Layer 4 of a small transformer language model trained on English Wikipedia (11 layers, counted from 0, width 64).
Take only the direct path to the model's output, skipping the later layers: a vector added to the residual stream pushes a token's score in proportion to its dot product with that token's output vector.

Output vectors of the tokens that the questions are about. A number n stands for n times 0.0033.
"ard": 110 -202 46 -231 -9 69 -176 108 -16 -94 132 139 -47 -21 117 -74 205 -175 318 -130 -169 -444 -13 170 -221 -214 -20 278 -97 119 0 53 118 -168 -88 -90 -5 230 -342 -81 46 -87 50 -133 -215 -80 -44 -31 -31 36 -35 -232 358 -88 90 -176 -40 -17 64 -41 -140 -22 -60 107
"ish": -17 -152 18 5 -67 5 251 -226 187 93 -108 157 17 253 -317 -10 315 -290 -146 -6 166 -94 -9 -170 -68 -136 -115 -31 59 177 -68 -163 -239 -348 -175 -136 20 -104 -53 -165 -161 -16 5 42 35 127 101 64 253 -211 59 76 -35 -39 -137 219 76 231 -390 -195 -304 -12 39 62
" St": 149 -5 66 65 138 -161 41 -56 154 -152 129 -16 -81 29 -2 129 -27 34 -79 -41 -82 3 116 -18 23 -15 -90 15 27 -98 22 -146 -57 167 61 73 -56 49 32 32 45 -11 -93 9 27 -9 -144 -45 117 -74 76 -122 -64 122 -21 15 77 69 -64 54 18 0 -23 -41
"uc": -96 -66 90 -83 -211 -112 191 182 -16 59 95 151 148 -90 -232 40 -222 -146 170 -62 77 -10 -167 -293 141 -39 240 -145 185 129 -34 5 -235 61 -226 -224 -87 -402 -170 -9 -99 9 40 -22 -28 235 195 -179 135 -147 7 16 5 238 -254 66 48 4 137 112 81 -46 -42 146
"ly": 79 125 6 -116 -19 213 132 69 11 -280 103 255 254 291 -166 -10 -15 -232 292 52 -130 0 167 -9 -42 132 -179 37 -191 154 77 281 -189 -40 65 47 50 -187 83 -256 -451 44 43 5 101 -69 -28 247 189 9 -126 -62 161 -68 -143 249 -109 313 -274 -16 -194 -181 55 33
"it": -49 0 216 -174 22 152 -118 81 -179 -96 8 384 65 59 -123 -34 8 -191 85 -7 210 -131 157 -72 217 -27 124 41 110 40 -161 153 -145 167 -54 -140 -39 -299 297 174 4 -42 179 52 -83 18 29 -118 144 15 32 116 -63 65 233 -23 -89 -39 -11 40 65 79 76 -39
"ey": 92 71 73 -88 -176 -148 4 87 121 -232 -243 171 92 50 -303 -45 158 83 -114 -73 422 -129 -120 115 -78 -20 91 29 -232 138 93 19 -239 -211 -4 -71 115 46 -89 -51 -45 -105 9 -152 149 4 -217 -378 175 -261 -68 128 60 -207 103 51 26 46 -333 -98 -171 -36 64 -42
"p": -128 -78 92 -42 64 -118 -3 -27 -202 97 163 -154 292 183 194 -165 -154 121 201 30 94 211 -164 -236 77 -7 3 45 87 228 0 137 157 256 -33 -47 -90 -61 -45 -24 -72 25 15 26 -87 -103 -87 -30 -26 -193 -44 -42 -147 -119 267 -30 -82 -36 238 68 55 -176 -11 -151
"ry": 79 -252 -74 -37 -129 160 -146 361 200 -176 269 11 -167 282 -157 264 0 -238 -57 -53 256 -168 0 148 81 -239 223 16 90 159 -96 128 -176 -25 56 -95 -299 22 35 -211 -162 13 -10 14 101 -89 -37 113 -292 -71 -37 40 242 -127 -329 220 224 301 59 -153 14 -93 -4 134
",": -88 116 123 103 -20 118 97 -144 -28 -7 -16 -102 -57 -89 6 6 82 106 -175 14 -29 -95 56 210 93 155 -34 133 -72 116 14 118 -3 -12 95 83 -3 -17 -203 64 13 -6 -194 85 122 -154 103 82 46 171 34 -70 0 89 93 -23 118 8 5 -59 82 0 -73 -38
"===": 108 -119 102 -137 116 -4 77 -235 267 -59 190 -18 -56 -185 95 73 -84 -146 99 2 169 -154 12 69 -369 -121 129 -39 -89 39 8 13 -35 102 -100 -55 -87 -189 121 -42 -265 169 -8 -125 -236 48 38 -36 -9 169 -19 298 -42 -159 115 106 71 -106 -117 128 -89 55 -37 202
" pl": 105 43 68 130 117 113 74 44 67 -108 127 46 19 -9 -95 -65 92 71 150 -5 -99 128 -223 -54 9 -117 -29 82 57 3 23 -37 -80 -37 31 -7 -89 -176 20 84 27 114 -65 58 96 -15 18 -54 33 10 161 -47 104 133 112 40 -66 5 -90 7 78 -22 8 207
"op": -14 -219 -120 -355 24 140 109 243 -97 -134 35 291 118 271 61 -46 73 234 68 5 -71 -9 -162 102 -83 -123 47 22 -54 -91 -206 126 244 233 35 -232 -148 -221 -94 167 -23 5 -197 16 -218 10 35 -9 -271 -160 -25 11 214 29 54 230 -145 0 96 57 -4 46 -8 96
"ess": -63 145 -162 70 -302 -252 54 -65 65 -17 -24 298 126 169 -390 28 -270 -65 138 -8 303 -195 -154 179 -24 -226 -28 79 32 22 -116 -223 -284 -19 -74 -235 315 78 -125 -228 25 42 64 44 29 55 91 -92 311 -58 0 -17 109 115 70 -224 9 -34 225 48 -171 -18 -43 122
"land": 284 5 35 -15 108 -23 84 -42 -140 116 34 -46 147 41 -157 5 124 -65 107 -41 298 111 92 31 -40 -182 4 109 -16 323 -432 -257 22 -317 105 -73 -66 193 -117 -138 -321 -57 -124 -226 19 -120 -161 -10 -113 62 -109 101 91 -97 -331 -68 -153 276 -171 41 -153 -106 3 -43
"lect": 120 -56 -6 -168 -172 224 122 132 -59 66 64 413 216 83 146 -205 -191 -244 -131 -108 43 80 -200 -256 -170 -127 4 -27 114 24 -253 47 313 177 195 -24 276 -266 158 -67 -116 -23 114 -173 31 186 151 -298 17 198 -38 78 -21 -110 -22 256 -127 28 14 -76 29 -147 -103 278
"ire": 148 -342 80 -232 -142 -221 -21 281 0 60 -87 274 -88 -161 -80 259 89 -261 13 46 -100 -78 30 -206 0 -95 -120 -107 60 165 -290 -62 -39 -90 -125 -205 5 -314 -119 -267 -25 0 244 -166 146 54 -77 80 -202 132 83 -316 -235 45 -59 118 58 -8 0 -18 -56 -22 -53 167
"\n": 179 34 59 29 -91 -106 233 132 214 228 -113 -160 -38 -52 -36 80 203 -33 10 -86 61 130 86 76 84 61 18 93 -12 19 109 270 -60 55 152 53 -146 102 24 -3 77 -30 -76 90 -38 32 -76 52 126 167 84 -122 3 -20 25 -136 -114 -171 163 -43 146 77 -35 -94
"ies": -8 135 -109 115 80 -277 -57 312 124 29 -270 113 109 171 56 0 -60 -167 33 46 323 -397 147 146 -80 -101 -59 -67 240 143 -50 -61 -155 20 55 -275 -403 -240 -78 179 -128 171 72 32 -110 46 -150 37 165 -46 -95 -128 5 -115 -157 117 145 67 18 93 -439 -111 -72 -115
"ff": -19 -274 0 -128 71 -251 -8 179 232 -206 -48 353 108 85 207 -90 -98 -206 140 -89 -132 57 13 -133 -59 178 166 44 170 156 38 -157 -236 -9 -17 -291 364 -108 86 -140 -110 59 27 22 -196 96 81 -279 70 249 -86 -83 -23 27 305 47 18 13 -8 91 -56 -250 54 73
"ak": -47 -335 -20 -34 -38 -16 124 -151 -101 14 0 316 -4 296 88 98 -28 26 19 -12 5 -171 -153 -115 161 -48 62 -202 -45 -8 -29 95 56 -290 -74 -81 -296 -147 -255 69 30 -20 82 42 -142 68 4 -169 -61 -11 -21 144 191 -329 -21 -116 -199 114 7 -154 -19 -34 16 -30
"iz": 69 -19 -53 101 8 80 234 -9 -158 51 -103 232 299 169 41 -204 -153 -405 58 -142 207 -407 36 -192 -15 -85 171 -27 -22 41 -119 36 -137 -216 40 -119 4 -446 176 57 -243 5 80 98 -92 -57 72 -187 -5 -114 -61 -31 31 42 41 59 66 67 -31 75 -213 50 9 -73
" Un": 222 -56 17 147 -49 -82 60 -80 46 -38 84 56 -18 -6 204 48 -38 29 31 -60 -71 52 0 -5 2 16 2 3 -9 -58 -17 -312 -43 267 110 87 -62 -9 0 11 70 3 -158 -10 -14 -77 -28 -102 18 -26 74 -58 -30 82 -150 -37 77 -79 -5 89 -58 2 -33 0
" se": 62 126 -29 58 117 33 78 -55 104 -166 32 21 51 -68 -39 -84 101 127 129 -10 -71 56 -80 44 27 -68 -10 50 -33 -61 81 -103 -73 -41 -104 94 -14 -122 -49 12 31 100 -67 -14 121 -13 -44 65 13 54 130 -34 17 98 104 37 0 -70 -156 85 60 -20 30 92
"ich": -85 -355 45 39 13 -130 61 -114 79 0 -115 287 51 185 48 18 237 -59 -18 -54 341 -351 155 -64 -12 4 -257 -82 8 -130 -254 -180 21 127 227 11 -23 -194 -118 -279 -100 12 49 43 89 -4 128 -279 -180 30 -72 112 350 122 -64 -55 145 114 -163 -98 -47 -61 126 81
"our": 78 279 -11 -33 -162 -74 -63 247 -112 -152 120 122 -20 257 -140 -179 -238 -218 220 104 -96 -70 -42 219 30 11 96 -422 34 364 -110 9 54 182 103 -69 31 -227 -130 108 39 -23 269 -168 -126 -14 -87 -304 -48 -8 13 40 63 13 28 -4 -68 -134 56 -182 -25 -35 -9 168
"ition": 93 27 -137 -351 -65 47 116 67 -67 -256 433 345 -130 26 -269 -67 24 -278 -143 6 452 -98 127 -108 -33 29 46 0 62 64 -120 155 -108 252 -149 -364 126 -371 240 113 -273 -6 -245 -160 216 -8 -27 -31 42 151 54 117 93 -52 -62 82 106 164 -114 -31 45 -68 10 33
"ay": -77 -256 -38 -51 -220 -176 195 -144 -151 -26 0 193 -49 -5 80 281 178 23 180 28 -95 -192 -201 -86 -53 -155 -68 9 0 -58 -299 -100 -29 -287 -20 -320 -172 5 58 200 -133 8 51 54 27 -89 -77 -143 225 -33 -108 -24 209 103 -272 -247 42 60 -116 -90 -37 -72 77 188
"ust": -77 -171 6 10 -270 -95 30 72 -39 11 202 202 114 53 -482 -52 0 -21 175 57 -52 -141 -95 -319 162 -96 -33 -112 4 -87 -183 -190 68 15 176 -179 155 -248 43 142 84 -9 -231 -256 89 0 184 -320 253 161 -79 -91 69 138 -243 -281 -23 62 88 92 -221 -109 33 151

Output weights of attention head 0. The head adds the sum of these rows, row i times number i of z. A number n stands for n times 0.002.
o0: 97 -19 77 -21 -54 -16 237 -206 25 -8 47 -152 13 15 -84 78 -15 -78 -140 32 -80 -72 -53 105 74 30 1 31 -63 126 18 -176 30 30 35 62 -39 15 -8 70 1 -229 88 273 -30 -10 116 -103 119 34 -32 2 -141 -28 -3 -132 28 62 52 -195 -157 94 -61 78
o1: -94 -94 47 -202 -62 66 114 57 -78 -115 165 -12 74 -41 -19 -23 -88 -103 19 77 -39 -134 -80 -86 -155 -54 73 69 34 -22 77 -77 87 210 -165 66 51 109 103 -172 -140 -180 112 -145 -62 -13 -96 15 27 56 13 134 -14 26 112 48 46 15 -88 -65 -58 108 56 50
o2: -77 24 -27 -107 89 87 -35 -9 55 29 -29 -168 141 115 144 50 -35 33 12 -223 168 20 -18 -29 -79 -28 -57 32 23 -54 165 66 252 -28 -76 -101 21 96 28 23 -45 83 -22 50 96 -29 -85 -30 -25 63 25 -58 -17 162 -142 -4 0 4 67 50 -55 180 -90 -74
o3: 240 142 -37 79 -66 -54 102 -30 74 -101 175 28 -135 -25 103 95 39 169 6 -46 -53 48 64 208 30 21 -117 -74 6 -12 41 -36 -221 87 26 32 -72 -113 -129 54 0 198 58 161 72 11 44 -11 153 -71 161 -77 74 98 -20 -119 -45 -113 10 -49 -35 -104 140 21
o4: -14 -66 84 -45 104 -60 47 -1 33 132 -16 -65 63 72 -98 63 58 -64 -150 139 56 -34 75 -129 202 -14 -97 -174 -58 61 -19 -158 -19 -156 116 12 53 17 2 -106 -1 -124 6 121 -84 -123 141 -190 42 -32 -119 36 -5 -79 -94 -21 120 -22 65 -132 -3 171 -214 104
o5: 164 77 29 -25 -247 -90 -41 39 -9 52 -93 -255 -148 89 -156 19 -120 -104 -23 -89 76 25 113 126 -211 -228 -157 -55 205 43 -144 11 185 59 -178 51 -29 64 -12 -7 84 -46 -50 -33 43 -178 -83 51 90 70 104 32 -42 -152 44 -192 -110 93 133 36 51 -246 195 34
o6: -21 -98 40 7 82 32 70 90 -36 -64 -215 -28 142 -8 80 104 32 -84 164 49 6 -177 167 98 19 66 43 -104 -35 176 85 17 -61 49 47 -23 -8 69 -160 -27 21 -48 -20 30 48 141 -155 -47 62 136 99 19 23 285 183 -50 82 -244 -83 -69 3 198 120 36
o7: -469 1 19 -95 -12 33 -42 71 16 95 32 40 83 30 92 206 128 -59 18 7 5 80 108 -61 38 153 -100 -62 91 -27 90 19 35 -103 51 -2 -70 83 -171 111 -70 -166 -8 119 -101 51 -218 -107 -60 -44 61 20 9 234 18 -60 149 -12 -79 6 -129 166 -238 -148
o8: -48 89 2 -97 65 38 -100 124 -100 -13 -35 -39 -44 -37 -67 -64 193 -122 -210 44 -93 84 -45 -37 -219 -163 -10 67 146 18 -24 -5 -129 -122 264 237 -194 -37 -70 24 -161 136 12 190 -136 65 34 -54 23 16 -47 -38 83 -61 137 18 -61 147 195 -197 -67 22 95 98
o9: -193 -116 37 -119 -41 -148 25 34 -18 -3 -83 -76 72 -46 30 34 -98 -148 -4 112 15 -141 70 -68 -53 -34 -86 72 119 -28 81 -49 104 -16 -69 61 -74 227 -14 -47 -137 -295 -15 -181 41 19 -71 44 72 90 -104 145 -49 -138 55 15 77 60 108 -9 -119 -16 226 66
o10: 227 -167 52 57 -51 -163 57 -111 225 129 0 130 -121 -4 -20 2 120 61 -26 47 -161 22 4 -80 -194 65 -122 -194 22 -57 -62 -76 -150 135 18 38 66 62 -129 57 -100 61 -142 -90 -15 -10 -56 -136 -131 -10 -93 -29 -43 -47 -67 161 126 28 41 -55 -117 -201 103 81
o11: -252 -60 130 -69 86 111 -102 73 123 49 92 35 -82 69 -17 49 -30 -6 -50 -30 40 -229 -44 -151 -3 -27 187 31 -161 -175 -25 -87 67 68 -88 37 92 -9 117 -132 116 -11 52 -113 -94 -57 100 -34 -115 -145 -16 -13 -48 0 19 55 10 166 52 -16 26 113 -32 -122
o12: 38 158 55 86 -80 69 4 117 13 -87 -161 15 -32 -27 22 4 118 -2 20 118 73 -17 93 263 53 -61 103 43 -23 123 -81 13 -113 81 62 71 -2 -44 -48 -36 23 140 95 201 -24 7 59 53 91 30 87 -26 116 213 148 -58 -51 -158 -35 -77 -24 -17 -64 18
o13: 81 105 60 2 -7 86 9 10 -33 -31 180 95 81 45 -82 -57 -151 57 163 -216 -140 -27 -78 -167 98 -51 -113 -18 -81 -146 45 37 38 13 -125 60 -58 79 54 70 -26 -116 -17 -185 -51 33 -65 180 -83 -40 7 76 -165 41 72 121 132 16 -76 177 75 43 99 -72
o14: -233 2 48 1 -104 -148 -89 104 -122 -98 -60 70 67 33 -37 -29 143 -211 32 43 -15 -21 -99 6 -231 -54 -27 82 39 162 -61 53 -15 -22 -73 118 15 -70 -252 30 -115 -76 77 61 -43 145 -116 -71 124 95 48 31 191 -14 197 34 -36 -132 -59 -148 -51 -79 193 62
o15: 7 16 -51 -22 11 -63 -57 -80 108 91 75 -63 69 56 90 -73 28 124 -48 26 -29 162 73 53 81 45 106 20 71 87 -154 130 -17 -1 43 -102 -135 -286 -81 208 130 273 94 106 -60 11 -63 9 49 99 98 12 -87 64 61 -128 -1 -56 87 103 41 -12 102 -108
o16: -62 108 2 129 121 10 -22 -42 61 188 -156 51 122 26 -17 84 156 -62 0 42 132 62 -1 -23 169 185 71 132 -24 137 24 -5 -4 -41 39 33 47 -55 -23 100 251 169 -10 11 106 32 15 56 -181 -124 -50 -26 16 -90 -27 112 -94 -59 35 105 122 164 -134 -214
o17: -39 166 16 67 -10 -81 8 -53 -70 -17 70 -121 -19 -107 -195 -153 59 -24 -71 23 37 -56 131 88 24 -82 13 -12 -172 -85 36 -31 94 -112 239 103 -28 -135 204 -207 32 125 -97 -82 -31 -76 30 30 -121 8 -202 -133 103 -248 -172 11 8 188 61 123 -50 -45 129 -46
o18: 244 -52 189 63 -48 -137 -3 -75 166 -138 38 9 -52 -24 -65 -51 80 -81 -105 -59 -6 -76 142 -44 3 45 -17 -172 -80 104 -83 -47 83 368 -123 40 175 27 41 49 5 -324 71 243 15 -75 -50 -113 86 -43 -55 -131 31 66 -16 46 155 -133 111 -129 16 125 -213 32
o19: 83 -81 192 26 48 -179 68 76 52 -106 -184 72 -69 129 -121 140 -8 -57 169 10 32 39 -23 13 -226 60 113 61 14 68 -35 -54 -87 117 -84 126 86 -51 79 -123 -78 -95 -15 29 -221 -2 -74 -62 101 -129 101 52 90 124 -70 39 150 47 -45 69 -123 -48 -101 73
o20: -71 -34 -109 -152 -52 127 87 18 -181 83 6 -13 107 -124 6 -116 -206 5 59 36 7 -43 -39 -114 -89 -123 -96 -61 76 -46 60 4 194 -20 -169 -59 9 50 134 -84 -50 -151 79 -246 -70 -53 -178 123 -96 220 -32 55 -172 -123 101 35 39 -57 -184 118 101 52 110 -37
o21: -1 57 -7 -94 -150 5 123 -137 -65 74 19 -133 74 -90 -203 57 13 -100 -35 -62 87 -67 125 15 214 -34 -65 -119 -77 -142 -14 -82 23 -46 18 60 -105 79 108 9 31 20 -14 114 -13 49 -74 185 68 224 -155 136 -65 113 -11 -82 87 -40 -56 -89 -27 -31 49 112
o22: -84 68 21 -107 -61 43 56 -21 74 87 33 -55 86 -105 -120 -57 30 18 2 112 11 -35 -33 -131 -117 -39 101 -32 52 -34 -53 -107 146 -13 -28 -49 30 119 176 -28 -54 46 76 -193 45 -130 112 1 -67 88 -233 -76 -10 -275 -94 116 76 -16 -75 136 11 158 -41 16
o23: 106 -37 72 -10 46 31 44 64 20 13 77 -67 -14 -14 -216 1 -94 91 -8 170 59 -96 119 20 -31 -53 4 6 63 -188 -63 -185 -92 -54 87 142 50 12 -78 -42 117 18 10 -70 -127 74 -53 -31 110 38 11 -43 14 74 -110 -93 -11 -226 89 76 -81 124 5 76
o24: 131 81 205 84 91 -40 68 -24 32 38 99 114 114 82 104 -53 57 -3 125 -155 70 -9 -27 -131 -86 108 24 -67 -162 130 -151 28 53 128 -12 -99 93 -175 -68 45 -7 63 -18 61 84 57 -121 186 85 109 -23 -60 -20 83 -17 -1 -68 -12 96 75 -114 -45 107 -41
o25: -13 -20 -8 -112 54 124 -134 -125 85 109 -26 -57 102 58 -9 69 122 188 46 -6 -114 39 -54 240 64 174 -62 -154 164 176 101 -103 -40 -131 80 11 -77 153 -110 121 29 -88 -94 91 174 70 -62 -242 -30 60 -45 33 -84 132 -33 -180 -138 27 -107 -38 50 410 -46 84
o26: -135 -30 -195 -76 40 11 40 -4 -276 121 61 -20 78 -175 215 -262 -114 94 -7 119 109 68 38 -123 10 170 -129 -40 -45 72 73 96 -32 64 6 -43 -128 63 -38 71 -120 -68 88 15 -80 76 -56 75 -14 164 -86 67 -87 25 50 35 -75 19 10 68 57 -34 -121 -54
o27: -37 109 -2 -29 -4 82 -35 -92 -198 -125 124 72 -1 -52 84 -154 16 211 98 -16 -89 51 -208 141 86 -16 -48 -36 -10 -40 109 70 -118 -70 -22 -81 -63 3 -26 39 -173 99 47 -2 51 -56 -67 -8 12 74 -42 -42 93 178 175 1 6 -22 -55 136 -56 97 177 199
o28: 168 47 -57 57 66 46 -39 132 -2 -99 -159 5 48 22 115 -12 -37 -190 32 -95 -78 214 -87 -47 -24 -53 -45 -69 11 49 -252 177 208 -1 -126 -33 -14 40 -90 74 -2 33 -42 210 248 -55 21 56 1 75 -85 -73 -38 -55 97 11 203 -72 302 76 1 64 31 -53
o29: 4 163 -94 15 -115 -52 11 -83 -126 -146 131 -76 204 17 112 -29 -43 55 -33 94 -67 77 80 -35 -28 -37 -47 -115 11 -26 -100 85 -32 75 7 -15 -19 26 -53 3 -7 54 154 113 159 73 -42 165 206 209 -42 -53 7 39 -48 64 204 -45 5 48 74 36 84 35
o30: 132 9 -108 -93 -11 -57 51 80 -17 -105 17 193 -27 -107 190 -7 -120 13 10 -60 120 -18 -99 -63 -92 -82 -127 143 -55 -126 86 54 -77 33 -170 -5 97 -204 -93 47 -71 208 11 -247 -52 149 -45 193 -34 20 181 2 51 37 5 65 -53 -161 -13 68 17 -265 255 -35
o31: -220 -191 133 13 -12 -180 22 26 -46 -2 -4 26 -12 139 -151 36 -24 -104 29 78 22 -127 50 -152 104 103 -97 10 -50 124 8 -21 -45 -108 99 -9 9 -20 -58 49 -49 -324 -65 -36 -192 -28 41 -1 -61 -44 -96 111 34 -86 44 25 -10 140 -16 -81 14 -221 -216 -35

Each question shows a token from some text and the vector z that the head gathered there. A number n stands for n times 0.0078.

" ": 81 81 173 -157 -236 434 -89 -151 -65 172 -103 -18 17 84 80 86 -73 -2 310 51 131 18 147 -51 148 -268 -83 -168 295 50 -2 -84
Which two tokens does it push up most, strongest first? "lect", "ition"

".": 36 -87 82 108 -18 -156 -9 98 -153 3 19 -99 -19 76 -145 0 2 2 42 35 -15 40 60 9 51 -22 31 15 60 54 -9 -57
Which of these tokens does it push up most? " Un"

"ame": 57 -36 -40 21 90 -52 -17 -33 8 -15 63 23 4 -10 -52 -63 98 -29 28 -28 -49 23 -3 -35 -2 -68 -52 -40 37 21 21 49
Which three tokens does it push up most, strongest first? "ish", "ich", "ry"

"e": 0 39 -67 33 56 -66 -3 -37 38 -31 8 -113 103 -28 80 47 50 66 -66 -14 -7 87 6 -24 60 -126 63 77 46 64 -3 67
Pushed down most: " St"

",": 33 57 -4 -27 -75 -121 43 1 23 -13 -96 16 62 -22 62 41 76 41 -94 18 -40 -34 29 -111 18 -45 1 114 68 -55 0 -38
Pushed down most: "ust"

" in": -1 95 27 -130 -57 -10 34 27 -84 47 -32 110 -27 -69 15 30 30 -7 -3 -18 110 -40 109 -33 -61 -141 94 -21 130 24 11 -26
Which two tokens does it push up most, strongest first? "lect", "p"

"ens": 184 32 -2 -13 69 44 -108 -32 -68 -34 -43 -115 43 -27 -77 -109 22 295 96 -48 97 234 122 22 68 -108 137 31 31 85 -98 96
Which two tokens does it push up most, strongest first? "land", "ust"

"\n\n": 8 0 -24 4 21 -66 92 31 -120 26 -39 16 13 12 -52 5 109 -44 0 -47 46 -41 -4 -61 -34 -7 70 21 103 86 -63 -51
Which of these tokens does it push up most? "p"

" ar": -18 23 -81 -54 76 -8 -29 -30 -34 8 -6 61 22 -60 -5 -13 94 58 1 -19 -27 -13 120 37 -40 -66 -26 -17 58 2 -33 4
Which two tokens does it push up most, strongest first? "ry", "ust"

" and": -30 -95 24 19 -34 12 27 -27 -31 -102 -27 -15 82 36 -25 2 95 -94 42 -11 -100 -9 -66 -36 0 -76 -76 -53 42 11 18 -18
Which two tokens does it push up most, strongest first? "\n", " pl"

"er": -25 36 28 -120 16 -52 48 50 -174 -18 -97 148 -71 -43 12 81 22 6 -38 -128 96 10 83 -57 -28 -99 122 -2 65 84 -25 68
Which of these tokens does it push up most? "p"

"s": 13 73 16 98 97 -8 125 118 32 -79 -70 -19 33 -73 163 103 -92 50 -107 -29 -7 5 3 38 154 106 -33 123 5 191 -130 -19
Which of these tokens does it push up most? "our"

"ight": 8 -63 51 0 88 14 -26 39 1 68 3 15 23 -70 -10 5 17 59 -71 -57 -1 43 71 54 27 -132 70 -37 20 65 35 31
Which of these tokens does it push up most? "ies"

"es": 60 61 -146 38 24 1 -6 -46 -87 -78 34 124 -54 35 69 -11 -30 -59 238 35 -150 -112 -75 -58 -30 -82 -155 -10 185 -8 -187 133
Pushed down most: "land"

" the": 11 6 -66 27 -4 32 61 -42 46 -72 40 39 144 -26 63 4 74 43 50 46 -46 2 64 103 -6 -90 -155 -41 -32 -56 8 -65
Which of these tokens does it push up most? "ess"

" of": -51 -14 -125 61 87 33 -68 -72 148 -40 -21 32 49 -80 157 58 46 -29 -116 -36 -78 53 -76 32 -7 -179 -18 -6 2 93 96 59
Which of these tokens does it push up most? "ies"

"ce": 84 137 -283 -99 42 -212 -92 -85 28 82 -35 112 -5 4 -66 165 117 180 100 87 -37 76 101 198 25 -5 151 67 -148 -150 -82 91
Which of these tokens does it push up most? "ust"

"/": -39 44 106 -11 -22 -36 22 121 -22 26 4 -96 -51 -81 45 -10 -53 -73 11 84 27 18 25 -40 18 52 162 62 7 100 -45 14
Pushed down most: "ry"

"ian": 140 -28 26 213 61 96 -126 26 122 -28 -3 34 110 -148 -153 99 -24 -47 255 71 -207 43 -37 20 -112 41 -23 -11 20 -34 -138 -107
Which of these tokens does it push up most? "\n"

" to": 174 -66 25 12 -10 128 -36 35 62 141 156 1 -45 -84 -61 40 -111 104 -34 -77 77 53 -23 36 -47 -46 65 -40 -5 93 -7 48
Pushed down most: "it"

"al": -27 176 -156 -97 29 -264 127 -42 -123 -88 -222 87 71 -71 169 28 155 -5 -99 13 26 -32 55 -160 35 -29 -60 112 75 -92 20 30
Which two tokens does it push up most, strongest first? "it", "iz"

" e": 23 -72 79 -13 44 -21 -28 66 10 35 29 33 25 -57 -55 33 -4 104 -18 -23 -1 50 105 72 56 -159 105 -41 21 94 28 13
Which of these tokens does it push up most? "ies"

"ot": -113 -39 -17 -85 27 16 -90 62 -183 -55 -119 123 30 72 -65 120 88 -117 37 -4 2 -42 1 -52 -16 -35 33 -12 -15 -104 -54 179
Which of these tokens does it push up most? "p"

"ac": 54 -60 -49 66 -78 71 -104 -136 28 -28 -157 -119 -69 -17 40 227 -32 30 -51 14 80 124 -100 45 22 -57 202 33 21 158 187 42
Which of these tokens does it push up most? "p"

" I": 27 -71 -52 30 49 -37 -47 15 42 45 5 16 -8 12 15 12 53 -50 -112 -31 -3 3 -18 71 -2 -63 -1 -22 17 -21 59 0
Which two tokens does it push up most, strongest first? "ak", "ies"

"ab": 8 -45 71 -14 157 140 -54 -39 65 -80 -94 75 117 -294 -70 88 65 87 34 -16 -64 35 127 120 -25 -70 87 -92 -1 213 -167 -38
Which of these tokens does it push up most? "\n"

" S": -94 142 -48 -136 -10 -103 -50 160 21 83 49 81 -122 14 107 -4 39 -45 -68 45 133 -138 15 -96 -64 -40 66 -9 -139 -68 -11 198
Pushed down most: "\n"

" \"": -66 19 20 34 -62 -82 130 75 -76 53 -23 -44 15 70 -30 -67 44 -32 -68 54 -20 -119 -12 45 -29 6 66 10 -6 34 -40 -63
Which of these tokens does it push up most? " se"

"M": -49 78 -19 -27 -54 -16 -2 11 33 101 -8 32 -44 66 71 57 -62 -40 -104 -158 158 -24 23 -25 -29 -86 89 -13 -50 71 104 -35
Which of these tokens does it push up most? "lect"

"ct": -165 -109 -213 -94 25 -42 -83 -71 -23 -91 97 -13 56 -186 -69 -6 139 361 -40 55 -13 173 247 101 -7 -60 183 59 49 -44 -135 -44
Which of these tokens does it push up most? "land"

" y": -42 22 -21 19 32 -33 36 54 94 17 80 51 39 -47 31 -12 88 63 -48 13 -68 -22 -17 0 17 -46 -38 34 -88 -1 -71 63
Which two tokens does it push up most, strongest first? "ich", "ish"

" Ch": 26 9 -55 -63 144 -53 -59 138 -55 62 58 106 -126 138 49 -12 44 -157 22 -9 2 -87 -59 56 -38 31 -10 -49 -9 -79 -32 175
Pushed down most: " se"

" w": -11 5 -20 58 73 26 -35 -16 32 58 33 -70 22 -61 69 40 -1 37 -89 -59 -6 2 31 -11 -15 -101 43 33 5 112 37 35
Which two tokens does it push up most, strongest first? "ies", "ly"

"ic": 40 42 19 29 -16 -6 -28 89 -10 107 7 76 -42 48 41 -164 83 -20 -6 -66 -40 -44 -14 -117 -16 -41 -30 -10 -61 51 -41 145
Which of these tokens does it push up most? "ish"

"op": 42 14 -41 -11 62 -95 4 46 23 -35 -15 27 -44 4 49 -3 57 -7 -71 -79 6 -30 36 -111 -3 -3 -26 75 -27 55 -100 111
Which two tokens does it push up most, strongest first? "ak", "ish"

" f": -9 -16 -67 21 21 -64 117 -5 57 -65 4 28 133 -28 25 -36 105 -8 -66 59 -72 -25 6 91 -22 -22 -139 -5 -89 -110 7 6
Pushed down most: "p"

" F": -49 -1 -103 -96 -10 -88 -35 116 112 161 23 82 -91 64 129 13 -12 -26 -104 11 -86 -123 -96 66 -33 4 -5 -6 -45 -62 -20 239
Which of these tokens does it push up most? "ak"

"b": -35 150 28 -123 1 11 88 138 -165 44 -194 -87 267 -123 -13 -56 61 -86 -42 283 70 206 161 71 10 -194 -73 -74 79 -14 -43 -7
Which two tokens does it push up most, strongest first? "ess", "it"

"n": 76 50 144 -177 -25 291 21 -42 -126 290 103 82 -228 94 -200 -129 -62 174 -161 -31 297 112 121 -47 -45 30 -70 -203 31 -151 -103 37
Which of these tokens does it push up most? "land"

" d": 8 34 -1 -68 20 -69 57 95 -40 51 -35 59 45 -5 44 -57 94 52 -69 -36 23 3 62 -76 -34 -68 17 31 -25 -10 -45 78
Which of these tokens does it push up most? "iz"